Layer 8 of a small transformer language model trained on English Wikipedia (11 layers, counted from 0, width 96).
A neuron's activation on a vector x is squared ReLU(weights . x), where the dot is the dot product.

Input weights of the MLP neurons that the questions are about. A number n stands for (n - 500) times 0.0027.
n5: 398 537 383 562 518 799 411 402 491 571 353 665 578 370 570 488 530 531 489 382 556 648 567 504 467 435 596 282 521 456 566 450 787 496 532 463 654 570 264 206 487 648 656 456 447 510 791 428 609 646 465 567 681 414 554 760 579 331 489 685 409 651 617 412 510 554 461 520 332 679 397 600 585 471 620 611 458 583 328 364 685 250 709 448 388 684 476 604 387 579 451 548 600 611 532 433
n8: 461 444 518 270 435 441 559 506 363 665 495 322 412 428 629 221 370 619 533 541 549 511 425 576 675 353 522 523 438 379 377 321 543 622 417 316 431 631 573 359 663 429 467 427 381 533 784 191 683 460 469 640 486 436 612 612 462 634 342 309 504 315 594 260 507 533 324 301 505 381 367 634 447 480 528 528 392 625 396 384 516 519 617 434 420 31 573 455 483 660 278 355 357 615 494 564
n11: 492 609 387 450 638 502 641 603 585 635 694 637 493 553 459 571 420 464 544 452 579 494 404 683 476 282 674 466 537 632 513 537 170 449 266 859 455 688 460 859 559 675 577 506 474 552 703 602 476 306 610 679 413 497 489 464 346 663 270 372 485 448 545 350 462 514 548 472 403 536 447 805 491 244 620 555 523 519 202 576 586 656 487 413 406 511 239 396 310 246 340 551 381 597 492 362
n16: 487 363 589 471 563 522 409 700 351 307 559 462 586 683 486 536 431 541 548 381 407 519 480 335 297 495 491 539 511 418 495 561 734 682 506 664 576 494 235 438 509 550 431 482 688 487 544 397 642 453 443 426 567 398 503 356 494 479 610 638 457 615 665 385 518 394 541 519 470 490 601 502 355 582 374 729 335 500 522 333 441 409 607 454 719 627 693 571 394 561 623 752 324 808 380 713
n22: 509 384 309 569 459 506 534 663 695 532 570 679 628 395 591 376 417 330 447 493 357 698 319 683 461 448 559 451 479 398 542 512 521 647 476 453 385 579 529 543 421 230 621 486 593 609 606 496 691 552 761 472 539 484 716 284 432 601 249 600 472 515 701 474 530 547 426 553 695 564 469 409 529 686 443 467 506 382 575 444 318 538 665 598 539 286 766 737 632 487 444 517 555 600 397 322
n33: 428 612 316 417 631 529 462 552 431 463 460 446 550 603 635 684 422 411 249 530 376 440 258 494 583 554 646 676 329 377 335 654 576 332 557 497 336 429 391 526 453 566 503 734 388 463 456 422 719 673 307 377 276 593 437 606 361 646 453 516 660 464 427 473 530 392 672 455 435 673 352 682 541 557 658 595 644 604 611 824 396 467 576 301 367 275 544 507 513 652 705 547 378 649 508 478
n34: 709 649 399 532 741 704 469 370 594 419 412 829 679 621 347 438 516 658 456 219 435 550 643 195 664 442 560 444 419 239 453 477 631 539 552 449 513 617 405 479 440 643 402 234 594 558 428 639 240 293 439 541 569 622 535 388 501 571 490 404 782 388 456 602 325 275 643 400 657 441 371 586 342 415 364 742 675 583 417 359 525 344 388 426 452 573 474 593 376 552 543 566 323 389 614 473
n36: 376 466 539 439 541 454 541 427 492 522 566 526 492 611 556 342 363 527 499 506 463 481 228 587 324 332 861 429 549 453 600 538 455 390 587 538 574 616 445 401 487 673 596 461 404 588 729 583 540 290 465 291 541 472 682 403 484 446 566 435 343 310 387 602 426 606 379 700 386 289 472 278 573 506 557 542 472 695 581 440 649 555 471 383 512 436 478 432 752 367 494 800 490 696 708 569
n51: 490 195 757 387 535 561 378 321 424 467 282 428 428 464 596 445 317 415 546 526 465 448 402 343 419 226 883 352 675 587 555 399 704 566 546 528 463 532 485 649 306 557 499 540 564 568 478 376 334 498 561 273 403 491 545 423 293 639 526 462 501 521 401 720 437 308 522 470 579 617 453 554 604 851 456 585 405 466 267 558 581 421 330 268 372 710 373 503 449 413 637 512 695 558 478 383
n65: 555 589 248 439 674 371 518 484 427 490 621 454 395 530 598 592 461 509 700 738 543 376 489 378 461 503 536 490 387 533 557 446 552 574 415 534 378 518 386 520 406 615 389 429 479 691 479 599 336 392 442 172 550 558 289 480 447 549 442 492 550 394 448 485 652 432 233 538 696 323 362 421 660 679 502 429 580 483 458 302 618 538 578 619 393 457 611 407 324 446 677 357 371 533 495 404
n69: 587 517 500 519 646 457 516 671 566 431 436 423 553 434 569 499 663 488 583 571 547 624 516 534 382 383 564 540 330 420 660 522 437 651 578 655 507 508 505 552 398 505 290 549 397 610 601 403 420 412 623 416 619 462 456 755 505 524 400 561 535 220 594 550 652 523 481 582 496 545 450 494 614 628 378 313 425 599 410 427 515 570 532 740 559 414 543 493 466 475 675 438 441 635 282 611
n71: 819 465 320 524 672 544 577 436 359 527 711 696 529 513 465 330 616 735 465 375 601 569 558 461 524 491 513 523 431 350 209 469 544 467 516 543 412 683 448 424 594 421 225 653 318 505 448 424 457 434 373 465 754 501 563 462 448 592 498 498 505 430 559 547 413 411 527 257 769 501 474 397 476 718 447 594 564 449 609 302 457 427 560 549 609 602 407 575 319 436 669 716 381 443 489 652
n74: 622 594 409 689 473 355 644 787 633 417 659 634 557 582 525 606 566 370 532 719 347 464 535 551 436 700 477 372 491 440 442 552 453 420 664 541 446 526 585 480 695 715 573 452 264 462 626 605 518 520 382 552 518 448 522 490 342 684 679 617 334 357 462 460 630 531 698 701 473 365 421 583 378 450 468 407 669 571 429 578 611 451 474 284 337 400 454 561 604 314 428 685 478 375 517 450
n76: 293 620 730 311 501 442 439 486 408 400 415 511 405 167 670 503 480 538 394 546 676 687 551 403 384 681 460 487 570 489 500 464 676 357 663 396 621 680 368 663 441 407 465 788 337 481 428 536 672 738 515 359 232 428 492 618 537 637 512 232 652 465 572 258 388 536 542 516 374 580 472 519 623 636 376 397 500 288 337 534 381 604 313 646 673 711 580 701 553 307 487 486 616 440 298 701
n77: 589 570 379 241 296 628 416 638 510 335 492 678 495 367 671 552 737 431 642 648 406 542 513 445 397 320 519 195 360 451 556 501 566 551 755 390 641 724 444 565 638 596 318 448 504 392 599 316 570 623 289 617 222 396 569 403 595 582 608 422 559 537 435 569 403 380 689 369 486 645 338 479 566 504 641 664 529 357 555 480 399 634 379 732 520 396 433 462 300 392 284 640 390 546 598 569
n83: 759 562 572 437 669 371 392 410 358 617 462 652 497 466 466 582 528 532 711 644 541 433 450 462 368 311 647 219 448 494 492 466 479 546 558 454 404 581 566 440 800 435 334 578 495 636 678 512 555 325 529 492 435 426 411 548 399 739 523 434 397 607 706 476 523 541 402 596 601 513 626 410 528 589 550 678 543 458 573 599 424 480 423 668 612 561 503 661 415 381 609 492 521 667 361 618
n91: 437 441 586 496 583 538 496 420 255 551 536 406 712 580 394 513 655 298 745 489 489 504 522 373 469 597 587 515 521 604 433 532 614 452 615 467 623 543 398 443 580 494 466 505 443 405 457 360 552 368 409 410 320 575 450 732 448 402 371 563 401 553 553 473 406 562 527 700 302 612 353 467 518 637 643 973 439 505 410 431 449 401 584 551 418 605 642 502 510 411 657 475 613 537 493 564
n103: 418 575 458 538 395 423 542 283 634 424 540 564 554 598 371 710 544 364 606 509 469 581 435 400 533 476 573 326 564 531 349 517 239 570 509 612 359 492 463 346 663 578 645 672 571 420 422 276 535 677 335 334 377 629 458 300 482 483 644 604 554 585 639 315 590 394 405 382 390 373 566 685 476 392 453 448 653 634 501 432 548 538 490 578 443 398 468 629 409 388 425 512 542 404 561 627
n110: 562 513 616 494 422 445 259 653 524 451 538 649 449 617 639 581 553 470 369 714 606 325 424 381 548 418 391 485 439 411 544 502 549 356 566 544 380 634 435 730 492 557 453 479 651 350 509 423 415 775 641 534 433 281 554 544 518 443 149 552 331 394 305 531 530 611 439 469 368 561 603 429 497 368 573 703 389 307 440 374 513 533 559 487 428 416 656 575 408 503 574 316 493 480 556 426
n117: 626 448 460 374 667 387 535 414 565 491 361 514 395 509 566 588 501 417 304 531 572 665 576 550 538 503 375 356 379 426 386 278 359 409 608 815 553 538 324 721 437 419 401 390 548 388 820 537 658 580 369 614 463 425 421 628 550 679 424 335 561 694 499 179 572 490 445 573 339 658 501 252 555 647 515 553 466 548 333 555 475 422 597 220 220 410 459 634 581 554 556 665 332 470 429 461
n120: 416 445 524 284 590 615 577 463 580 411 528 344 395 447 451 611 488 526 417 675 344 440 340 417 679 302 580 558 531 565 345 570 409 489 622 527 593 602 605 526 407 326 240 480 362 407 476 592 411 522 534 528 388 539 494 400 341 556 578 592 739 166 656 451 311 511 247 443 340 599 493 615 555 564 551 546 514 722 551 517 633 551 489 396 726 283 530 742 521 520 613 672 452 587 746 821
n136: 639 514 499 548 669 489 451 413 516 414 392 680 249 494 347 450 535 611 563 565 382 388 482 564 503 518 484 514 406 245 485 371 509 461 460 679 379 530 467 576 738 336 431 597 496 467 662 445 448 555 220 479 612 432 541 258 484 622 566 561 556 440 642 427 490 766 589 424 425 329 639 430 378 449 527 560 548 560 454 448 506 414 559 647 626 483 478 510 456 417 585 327 338 447 391 582
n141: 549 547 599 814 363 291 749 364 474 582 441 498 679 497 665 647 381 667 458 491 436 431 251 653 396 509 556 618 596 462 595 424 642 191 551 471 358 701 126 536 606 369 612 395 510 566 520 398 496 441 486 555 262 554 576 453 197 805 498 558 609 505 583 242 410 463 614 717 426 286 558 708 626 724 393 658 655 546 601 485 524 648 524 481 512 366 859 384 637 594 408 583 513 672 514 322
n145: 612 531 380 446 593 540 499 359 603 418 421 450 516 502 432 601 345 542 415 539 582 464 482 398 407 430 594 489 502 486 467 432 363 439 656 540 397 494 500 318 661 590 338 393 594 458 650 288 594 389 408 233 587 445 194 401 436 591 609 471 531 285 582 593 406 515 618 537 578 506 489 533 388 576 434 590 413 575 380 411 555 503 482 468 511 504 377 538 360 553 499 617 462 466 385 445
n157: 474 524 477 446 569 496 556 428 524 459 346 519 497 544 313 438 500 652 592 587 503 462 535 637 418 541 492 599 447 493 441 615 440 618 281 334 419 545 673 438 583 590 467 612 438 357 535 620 693 623 556 493 620 668 330 381 688 518 315 482 683 569 544 561 297 563 661 598 482 568 460 319 606 549 220 573 450 418 668 555 638 331 515 435 676 433 424 557 398 550 376 502 399 419 615 391
n164: 558 561 368 331 368 601 509 522 656 400 496 445 372 572 490 509 184 479 350 368 508 465 635 585 494 577 424 226 580 510 339 635 418 380 389 400 643 584 587 649 374 362 678 346 553 622 428 304 632 596 527 779 277 397 540 498 626 299 458 338 641 375 593 543 187 319 403 497 473 353 563 699 433 777 712 482 581 670 589 524 515 517 479 544 595 443 446 564 512 425 582 422 697 712 700 507
n167: 500 488 639 535 527 664 386 667 430 507 612 432 427 549 569 651 357 323 526 457 500 489 661 217 469 372 542 475 542 391 577 564 513 565 342 499 440 520 421 691 703 544 523 353 440 216 666 312 428 205 587 526 287 680 491 413 499 557 604 588 554 465 745 593 259 441 469 525 476 516 569 485 655 677 628 762 551 630 444 420 374 501 521 287 568 541 512 640 666 592 574 429 713 498 488 510
n170: 517 524 457 460 715 579 578 626 494 718 569 629 413 286 608 380 294 522 496 518 673 663 509 356 539 467 439 618 433 388 695 546 661 656 468 654 476 809 392 432 560 729 407 605 447 667 687 437 703 657 395 597 476 550 328 465 347 417 474 401 538 454 453 432 578 546 361 527 538 571 577 486 672 405 503 467 473 415 766 405 681 703 463 655 464 213 579 480 354 207 609 617 605 490 324 563
n171: 607 393 476 419 219 347 400 429 588 377 613 501 379 432 432 469 765 474 473 687 540 587 556 525 321 558 372 531 395 575 499 491 398 470 657 425 438 507 500 652 452 579 834 574 439 500 461 522 339 348 642 567 510 493 685 514 275 427 620 654 511 440 546 570 528 455 585 522 627 715 352 540 420 288 366 645 582 485 539 365 329 560 508 554 418 661 558 473 527 451 513 483 333 614 579 404
n179: 506 536 460 453 632 578 637 522 479 731 270 495 728 161 509 459 389 308 586 433 722 522 399 596 515 476 774 384 581 628 615 613 573 469 487 659 423 556 402 480 587 434 497 539 517 624 510 407 464 414 494 551 748 621 659 368 398 449 449 781 748 387 502 458 510 470 220 613 335 492 600 505 614 710 377 570 469 624 345 309 548 650 388 518 709 523 529 642 358 505 702 610 488 500 421 554
n180: 655 403 362 560 470 607 491 272 709 251 499 490 486 607 495 491 426 612 566 493 487 455 477 376 645 459 687 371 305 587 490 516 593 408 514 530 619 576 466 379 509 384 496 478 531 549 513 341 444 462 617 556 696 440 334 397 354 547 664 439 476 571 540 498 425 439 759 354 352 411 537 529 422 602 443 686 636 463 420 535 390 539 468 474 455 569 563 433 609 518 358 694 180 407 286 403
n185: 655 605 394 560 758 560 739 483 382 251 719 423 752 571 648 556 440 510 663 604 544 379 162 617 375 440 418 687 610 379 188 327 501 673 547 667 428 708 469 561 629 245 768 708 480 392 370 536 246 174 492 428 442 341 518 473 447 487 200 351 623 544 289 261 675 539 504 839 305 592 381 499 393 576 562 627 597 560 294 563 534 357 734 434 348 426 452 720 552 431 664 547 489 436 418 480

Each question shows a token from some text and the vector x that enters the MLP there. A number n stands for (n - 500) times 0.01.

"idence": 450 458 581 517 272 561 430 548 505 608 585 448 521 414 638 506 518 336 483 439 503 397 529 513 606 522 502 499 679 568 621 376 450 421 470 523 581 373 485 352 401 343 421 591 607 397 432 588 488 370 337 372 527 452 502 239 465 501 783 432 243 477 359 471 736 458 470 364 566 523 700 535 398 513 614 583 456 451 487 566 463 677 635 638 434 552 388 456 466 620 529 510 545 491 543 500
Which neuron lights up most? n103

"ifying": 458 554 554 586 439 568 476 352 436 463 536 562 532 410 483 498 507 477 457 456 571 416 521 529 658 661 412 544 512 567 425 398 538 435 429 630 571 309 469 379 505 306 258 433 554 462 403 498 443 413 479 350 585 482 440 235 504 496 694 486 291 457 543 521 575 482 402 404 690 487 642 573 485 491 554 753 289 506 458 639 394 585 574 598 495 426 417 357 328 585 450 594 584 358 619 361
Which neuron lights up most? n145

"\n": 357 598 666 454 504 525 623 520 535 508 435 468 619 308 442 508 592 438 401 580 488 481 574 609 526 532 503 509 592 589 522 440 460 419 525 665 659 405 514 391 492 465 461 612 610 662 446 535 439 400 438 444 579 384 438 542 534 505 625 376 223 566 450 440 571 334 372 418 699 479 633 543 568 502 628 867 350 570 518 683 379 702 499 519 492 482 375 509 543 686 513 440 497 467 543 459
The most active neuron and its activation: n83, at about 5.1

"ot": 442 477 593 474 327 520 588 470 459 612 616 405 625 358 538 561 524 408 412 537 406 435 531 316 470 441 408 466 716 406 447 383 515 430 395 596 558 340 564 443 402 545 357 434 569 408 342 510 368 446 584 309 586 425 536 244 566 492 535 408 464 569 499 501 704 430 486 582 665 541 668 475 450 388 532 274 576 563 406 679 418 544 477 482 366 415 517 431 456 601 661 562 613 287 580 549
The three highest activations, in order: n51, n103, n185

"ly": 354 556 510 497 398 483 365 595 483 602 629 524 498 528 611 561 490 396 572 458 449 430 426 427 566 474 399 493 553 544 658 350 535 469 410 395 675 285 441 331 469 384 424 416 648 535 387 572 358 328 377 453 486 494 525 393 513 585 645 464 324 567 464 455 856 407 303 549 500 541 549 504 531 360 601 337 502 422 581 481 536 446 547 621 464 577 284 429 574 745 472 478 539 521 552 505
The most active neuron and its activation: n65, at about 14

"| F": 306 545 682 508 478 519 531 541 543 605 426 610 526 269 466 511 519 432 462 494 598 425 434 652 455 564 414 646 671 443 445 505 378 495 497 537 667 392 556 481 559 433 350 389 537 548 291 513 635 360 349 518 544 430 428 694 556 538 609 556 444 509 418 349 623 454 388 397 584 528 515 402 623 429 770 425 341 576 676 591 522 706 488 542 619 436 469 335 399 652 533 512 498 431 585 463
Which neuron lights up most? n170

" I": 421 594 661 429 507 466 477 553 427 465 576 569 463 221 566 498 409 365 397 413 572 502 562 437 421 514 520 574 616 556 643 460 531 467 438 421 662 287 375 422 440 450 518 353 628 438 458 406 427 333 486 540 511 539 537 514 516 581 624 503 431 504 447 449 888 547 418 456 678 580 659 466 423 449 691 326 419 500 620 495 504 438 555 674 407 478 346 457 514 722 529 417 554 407 469 461
The most active neuron and its activation: n5, at about 1.1

"l": 536 711 481 531 364 598 494 462 529 604 486 563 509 548 621 565 488 375 459 462 494 464 505 582 535 581 429 514 607 414 642 379 494 451 399 349 596 298 390 443 576 292 362 534 566 467 370 417 334 343 482 516 476 512 448 323 524 624 522 471 312 536 490 367 926 457 359 479 581 468 562 509 365 518 656 233 406 470 573 565 532 471 540 589 491 568 447 453 561 578 540 522 490 606 493 473
The three highest activations, in order: n65, n185, n141

"out": 483 620 566 461 283 663 476 446 356 684 547 589 575 517 611 500 527 354 421 601 507 517 502 492 558 666 426 553 662 525 548 348 471 305 537 623 690 446 444 432 531 377 245 449 540 444 447 475 437 466 519 376 483 501 399 274 459 409 638 614 393 389 564 485 635 437 520 509 587 492 578 530 451 545 606 556 464 668 372 540 285 606 606 510 393 528 502 494 536 620 519 514 554 201 481 596
Which neuron lights up most? n167

"| G": 380 599 675 515 486 636 519 530 621 501 555 586 571 273 464 352 526 357 472 489 674 542 434 629 421 478 477 658 654 506 527 430 384 393 558 469 624 409 602 519 474 560 349 498 542 566 342 475 536 356 366 566 400 468 425 557 598 469 641 456 354 466 400 399 619 404 391 397 565 581 717 439 529 420 782 417 430 505 727 662 501 637 502 616 509 414 491 357 418 588 565 607 580 461 515 505
Which neuron lights up most? n170

"I": 638 501 658 508 384 522 589 487 427 505 481 630 587 396 509 475 451 416 459 430 541 441 596 416 353 541 498 526 507 488 611 373 520 339 448 608 631 196 394 434 460 445 381 473 593 490 454 439 441 349 498 433 591 406 568 334 502 502 811 456 256 574 455 494 673 461 501 352 574 506 656 649 455 489 725 316 439 564 421 489 463 657 562 574 554 518 489 538 578 605 563 493 633 383 565 389
Which neuron lights up most? n51

" s": 314 592 546 495 468 512 454 525 493 541 550 588 518 284 506 588 366 390 478 453 470 547 514 398 661 550 354 549 738 485 483 389 435 343 543 561 653 421 500 366 395 367 362 524 535 525 491 441 488 320 639 334 516 335 544 456 484 542 690 394 264 545 476 543 613 537 374 553 661 581 699 565 520 335 538 426 365 491 518 765 346 551 654 566 511 557 477 390 511 471 428 534 460 450 482 427
The most active neuron and its activation: n76, at about 5.6

" Martin": 437 664 513 483 429 471 563 564 542 592 571 543 548 321 452 515 556 361 333 470 501 462 656 505 632 545 494 555 614 458 660 489 467 477 476 330 652 276 471 385 371 385 384 522 527 423 415 573 324 314 409 445 575 515 519 381 624 579 560 483 483 455 489 386 923 441 447 549 608 651 556 466 378 373 594 387 465 434 619 515 461 503 587 559 465 600 366 293 521 510 587 470 567 514 548 495
Which neuron lights up most? n65

" example": 511 507 648 506 438 535 530 339 413 509 518 421 610 551 599 426 443 362 481 431 506 357 418 615 641 596 477 501 598 496 580 309 436 405 453 641 626 433 612 408 355 426 433 612 525 398 397 457 404 298 467 437 537 464 465 395 649 562 679 413 230 540 415 461 495 510 542 414 551 587 592 555 611 511 586 685 198 543 434 512 444 605 688 525 454 444 403 388 397 651 512 417 561 382 651 408
The three highest activations, in order: n51, n91, n185

" previous": 538 667 491 527 478 475 484 477 476 594 490 577 503 441 514 381 482 486 452 588 568 360 520 537 605 600 512 512 571 554 381 363 461 448 533 573 772 338 495 358 636 501 290 508 562 381 308 585 474 354 376 398 503 392 531 250 537 521 768 464 288 523 517 484 589 509 505 320 644 590 663 547 593 490 590 748 359 579 513 495 324 529 612 531 470 541 391 471 509 628 532 459 562 440 534 430
The three highest activations, in order: n71, n145, n136

"ycl": 412 559 552 502 465 372 613 447 446 566 587 570 672 491 635 439 508 454 475 363 469 328 612 490 501 510 348 522 564 585 348 349 508 446 529 651 588 413 510 389 459 445 372 589 632 484 470 595 441 402 412 480 583 423 483 278 544 475 559 579 350 539 448 536 625 467 443 476 626 534 783 529 429 300 590 446 429 609 481 661 316 574 671 435 249 540 474 422 465 469 631 578 714 466 653 444
Which neuron lights up most? n185

"an": 438 564 533 511 343 429 545 394 425 515 591 629 691 445 539 517 531 558 430 560 405 508 465 581 555 500 535 665 747 609 727 407 509 437 570 438 478 421 514 463 426 310 318 519 587 443 381 586 543 518 633 467 513 551 460 525 527 424 405 469 478 410 556 342 838 321 465 605 561 484 489 586 319 517 749 251 564 526 472 542 557 519 464 640 435 527 363 361 443 615 521 460 546 443 593 501
Which neuron lights up most? n141

" | USA": 466 729 663 493 424 464 564 585 522 451 422 596 549 319 406 404 535 399 352 451 568 437 659 540 598 551 380 526 415 471 661 576 500 467 526 562 626 288 605 474 402 453 496 526 471 501 352 537 456 428 386 533 552 350 452 365 604 408 547 544 392 488 402 405 787 471 429 438 598 558 536 415 407 518 733 588 406 416 642 604 529 567 496 664 502 615 442 306 494 644 634 365 665 488 591 427
The most active neuron and its activation: n110, at about 2.7

"is": 338 601 687 470 407 488 469 499 442 568 494 559 564 472 477 467 565 439 440 594 490 451 573 585 778 680 497 553 590 518 563 494 541 485 441 648 555 380 586 484 479 441 507 480 693 487 484 574 442 378 494 464 533 504 551 253 571 600 547 401 215 608 459 466 706 526 423 548 478 506 755 412 353 472 556 497 527 559 551 696 428 601 549 509 357 503 571 349 507 612 428 667 643 341 672 594
The most active neuron and its activation: n36, at about 1.6

" Un": 377 498 722 535 449 577 520 348 399 526 447 577 603 515 443 576 466 492 458 364 455 564 566 543 524 492 394 483 551 550 551 455 506 427 527 689 678 434 600 609 471 289 444 419 579 470 419 557 432 300 480 340 454 414 544 466 500 654 530 567 300 547 461 514 694 534 555 604 531 590 611 587 593 407 630 497 373 759 425 621 455 716 481 525 491 445 330 304 440 667 501 685 440 365 539 394
The three highest activations, in order: n11, n117, n51

"el": 503 587 574 502 503 524 546 505 557 623 583 407 555 356 600 455 578 376 488 521 500 483 467 468 483 572 410 561 656 407 585 474 612 488 462 536 656 428 612 459 596 422 331 464 453 364 456 427 514 364 573 408 543 392 571 528 568 507 341 401 347 431 478 459 870 421 419 565 692 451 630 506 414 371 622 141 452 617 391 551 451 562 501 530 507 516 508 330 641 707 508 623 581 498 582 457
The two highest activations, in order: n69, n8

" G": 428 590 582 549 449 558 550 522 469 554 582 646 565 236 488 409 474 297 481 501 663 454 590 479 552 487 566 613 684 579 633 514 529 503 455 507 650 336 552 462 471 457 357 596 580 472 467 434 509 405 555 502 554 525 460 527 612 453 580 463 285 426 389 361 686 402 430 394 597 596 695 541 510 358 649 258 389 588 644 680 278 579 487 565 592 408 458 446 442 588 590 629 595 397 474 477
The most active neuron and its activation: n170, at about 24

", is": 322 556 535 512 410 574 519 443 520 487 537 588 487 399 442 551 587 323 401 585 617 416 560 495 620 607 483 505 528 541 524 482 568 465 511 579 568 406 573 469 410 455 507 511 574 443 449 512 442 389 447 401 459 476 465 362 514 546 696 660 180 530 484 436 481 479 541 473 598 619 794 644 705 381 577 716 354 487 501 621 412 812 595 618 395 480 495 441 504 736 530 481 397 467 513 462
Which neuron lights up most? n171

":": 379 613 636 519 447 594 454 414 563 473 410 571 459 500 441 393 292 359 340 572 541 478 583 572 584 587 439 545 491 579 554 475 632 415 426 649 670 367 457 545 351 295 395 531 596 570 304 500 498 334 626 514 587 311 463 344 510 521 641 462 207 535 429 544 568 543 557 538 690 506 679 557 570 517 644 568 399 524 444 646 450 528 487 545 505 462 273 399 526 636 502 558 500 424 477 384
The most active neuron and its activation: n180, at about 17

" | ": 444 565 729 459 435 660 461 498 580 547 418 544 489 361 455 399 630 517 421 503 472 430 577 503 502 476 331 569 584 582 589 340 416 381 605 406 657 342 542 440 514 496 560 592 538 694 280 414 564 450 362 530 452 382 501 539 760 436 498 447 249 507 417 450 580 430 444 423 734 578 622 584 488 554 740 479 355 447 477 558 479 700 511 485 551 504 532 415 605 703 533 418 487 467 498 446
The three highest activations, in order: n164, n76, n110

" ==": 388 600 446 434 536 453 466 465 334 563 480 479 525 403 472 479 524 330 338 597 472 499 598 567 652 623 486 474 497 549 498 304 594 416 512 699 684 357 605 292 374 472 500 488 554 598 371 575 415 297 376 412 545 445 431 440 552 500 561 432 265 616 502 479 648 454 480 518 659 525 750 626 552 390 573 744 432 503 512 646 459 702 581 540 556 519 422 440 538 649 506 437 522 470 538 394
Which neuron lights up most? n91

"ew": 475 502 522 607 504 495 395 524 423 803 563 540 591 305 499 619 536 433 519 481 380 449 524 543 459 455 402 545 544 493 754 433 517 437 474 499 675 287 618 472 489 391 335 380 515 481 498 408 418 478 384 413 607 461 487 436 470 371 539 461 500 447 492 375 840 483 363 541 604 450 571 579 396 364 577 239 475 460 572 584 478 556 481 577 472 645 374 330 564 615 513 589 600 466 572 360
The three highest activations, in order: n65, n69, n179

" |": 179 588 507 479 427 438 393 463 548 531 369 582 497 259 523 504 462 412 449 616 524 405 502 510 503 467 404 589 465 418 602 519 561 452 557 515 686 265 566 444 400 412 516 488 630 559 328 569 464 378 411 547 472 415 476 271 552 540 549 495 348 541 358 503 580 519 483 450 707 584 728 384 534 446 591 639 554 509 669 632 622 611 568 495 579 555 264 413 614 634 554 465 464 462 477 555
Which neuron lights up most? n36

" N": 266 522 487 407 525 483 437 497 492 588 590 620 488 170 473 530 554 361 414 389 501 413 553 365 494 468 588 637 582 460 653 450 598 455 475 527 585 287 524 469 443 448 440 522 593 519 401 445 429 435 574 324 510 539 477 551 514 552 511 485 406 469 540 428 722 543 416 512 581 643 592 530 471 394 642 144 358 545 548 538 338 552 437 639 465 592 408 335 691 587 524 475 577 501 424 382
The two highest activations, in order: n76, n69

"stit": 464 485 581 492 418 599 414 348 436 608 681 497 484 399 526 341 484 571 538 492 585 469 617 614 656 639 412 538 557 416 496 304 548 441 508 334 659 362 601 427 478 473 346 448 426 501 544 645 503 301 423 387 524 547 573 450 466 411 543 460 234 633 561 470 587 460 527 499 539 531 664 476 431 476 781 453 389 650 515 706 391 369 615 536 474 500 631 305 496 677 524 571 515 472 594 453
The most active neuron and its activation: n8, at about 12

"aken": 458 690 557 584 441 585 416 422 471 491 412 516 557 531 470 540 474 389 529 415 533 455 563 496 692 617 489 591 686 500 563 252 527 413 432 581 545 366 532 537 507 286 273 442 494 481 383 524 415 364 490 396 634 552 502 115 650 449 612 513 446 512 478 461 515 479 465 445 701 563 619 583 482 379 553 602 429 605 487 599 349 628 529 538 480 424 317 420 324 591 604 559 461 443 595 488
The two highest activations, in order: n34, n136

"ill": 505 542 525 523 453 541 568 352 566 702 486 559 499 520 574 420 534 434 468 469 517 493 544 454 476 635 457 523 612 621 440 338 283 292 428 600 628 255 564 269 545 470 346 588 639 377 459 534 509 376 528 429 646 612 514 258 566 432 664 484 224 429 605 433 569 489 448 497 537 454 558 538 433 424 555 349 498 577 378 589 348 591 500 479 540 428 504 471 438 669 609 630 615 382 562 432
Which neuron lights up most? n103

" D": 416 577 447 627 497 569 566 460 418 520 487 580 462 307 419 434 431 371 359 446 455 375 626 549 559 533 478 505 479 580 337 457 397 377 554 679 580 378 528 554 484 394 359 508 625 446 435 471 640 227 465 433 399 458 504 452 451 578 554 516 247 443 466 368 509 532 428 410 576 593 714 470 448 412 789 367 398 519 692 665 431 658 589 511 465 545 480 369 438 617 442 607 518 489 617 382
Which neuron lights up most? n11

" best": 384 627 430 596 496 579 520 430 541 629 522 519 543 491 517 465 485 402 481 300 557 491 485 330 582 626 364 487 568 473 373 445 450 494 550 679 675 370 555 418 424 434 315 467 554 479 357 436 384 269 568 384 479 480 470 293 485 534 770 575 303 504 397 513 587 459 448 439 726 532 569 591 652 342 586 588 460 422 521 569 418 749 457 619 451 493 484 406 462 657 607 539 508 563 563 421
Which neuron lights up most? n34

"==": 358 515 447 527 468 465 419 416 325 555 499 520 478 441 486 393 508 350 321 593 431 568 560 546 685 595 458 476 459 484 485 309 617 369 531 709 693 328 579 289 380 451 560 502 534 602 380 521 450 342 383 423 570 441 393 455 526 463 504 443 272 582 498 490 625 436 456 561 593 471 760 649 526 432 602 736 431 514 535 651 489 706 580 487 544 498 396 379 553 590 405 413 541 491 545 460
Which neuron lights up most? n91

" and p": 484 601 450 610 549 525 574 440 500 598 481 663 495 375 394 397 462 323 498 547 552 537 660 395 602 491 254 558 647 489 358 533 407 550 394 514 711 421 426 439 412 390 308 448 577 516 320 533 423 443 613 476 654 438 523 535 478 450 614 410 283 525 512 557 551 573 408 535 597 634 789 659 524 473 566 336 339 507 464 595 355 485 595 564 484 528 373 336 536 560 598 610 535 424 413 429
Which neuron lights up most? n71

"a": 543 510 442 552 364 578 478 539 443 601 584 673 635 324 721 514 475 496 431 560 454 548 565 536 661 539 500 460 545 429 678 494 511 458 443 531 705 334 468 547 432 227 499 533 568 575 374 581 503 458 537 445 538 466 609 430 405 493 513 510 280 571 433 446 877 496 381 461 613 488 615 568 381 453 671 315 421 406 480 580 403 620 675 560 559 465 412 419 641 552 546 537 505 545 549 430
Which neuron lights up most? n22

"ent": 574 532 598 511 430 434 559 383 431 548 589 447 582 327 509 493 635 453 498 604 387 366 630 470 512 623 412 538 654 638 327 360 393 436 354 514 497 342 605 471 399 554 369 450 637 408 383 556 541 422 395 375 610 539 529 330 608 444 670 503 225 589 454 543 631 562 505 497 561 519 654 584 477 407 590 418 512 677 413 587 384 621 506 513 414 483 470 369 306 584 583 621 616 407 630 353
The most active neuron and its activation: n103, at about 12

"se": 386 575 636 581 393 478 368 483 542 575 582 465 627 466 549 623 532 371 547 401 546 493 627 388 596 638 382 574 672 469 589 302 546 458 428 523 627 242 506 372 416 368 448 506 541 507 460 492 453 434 447 407 552 475 679 154 505 453 637 555 344 470 432 468 495 426 374 376 667 598 591 661 532 435 540 558 455 631 466 527 401 692 578 544 309 583 347 469 404 528 488 469 482 429 562 468
Which neuron lights up most? n103

"ats": 458 545 589 588 284 470 373 587 478 527 609 454 587 267 605 484 512 398 476 441 545 354 631 500 497 457 405 524 503 559 522 385 387 429 498 521 590 204 460 433 406 340 369 435 567 366 549 557 611 475 545 462 553 468 524 391 504 530 472 368 532 509 505 444 772 475 364 363 657 587 651 498 464 469 641 320 558 506 390 613 489 614 629 651 457 705 387 531 632 698 541 394 484 469 429 535
Which neuron lights up most? n76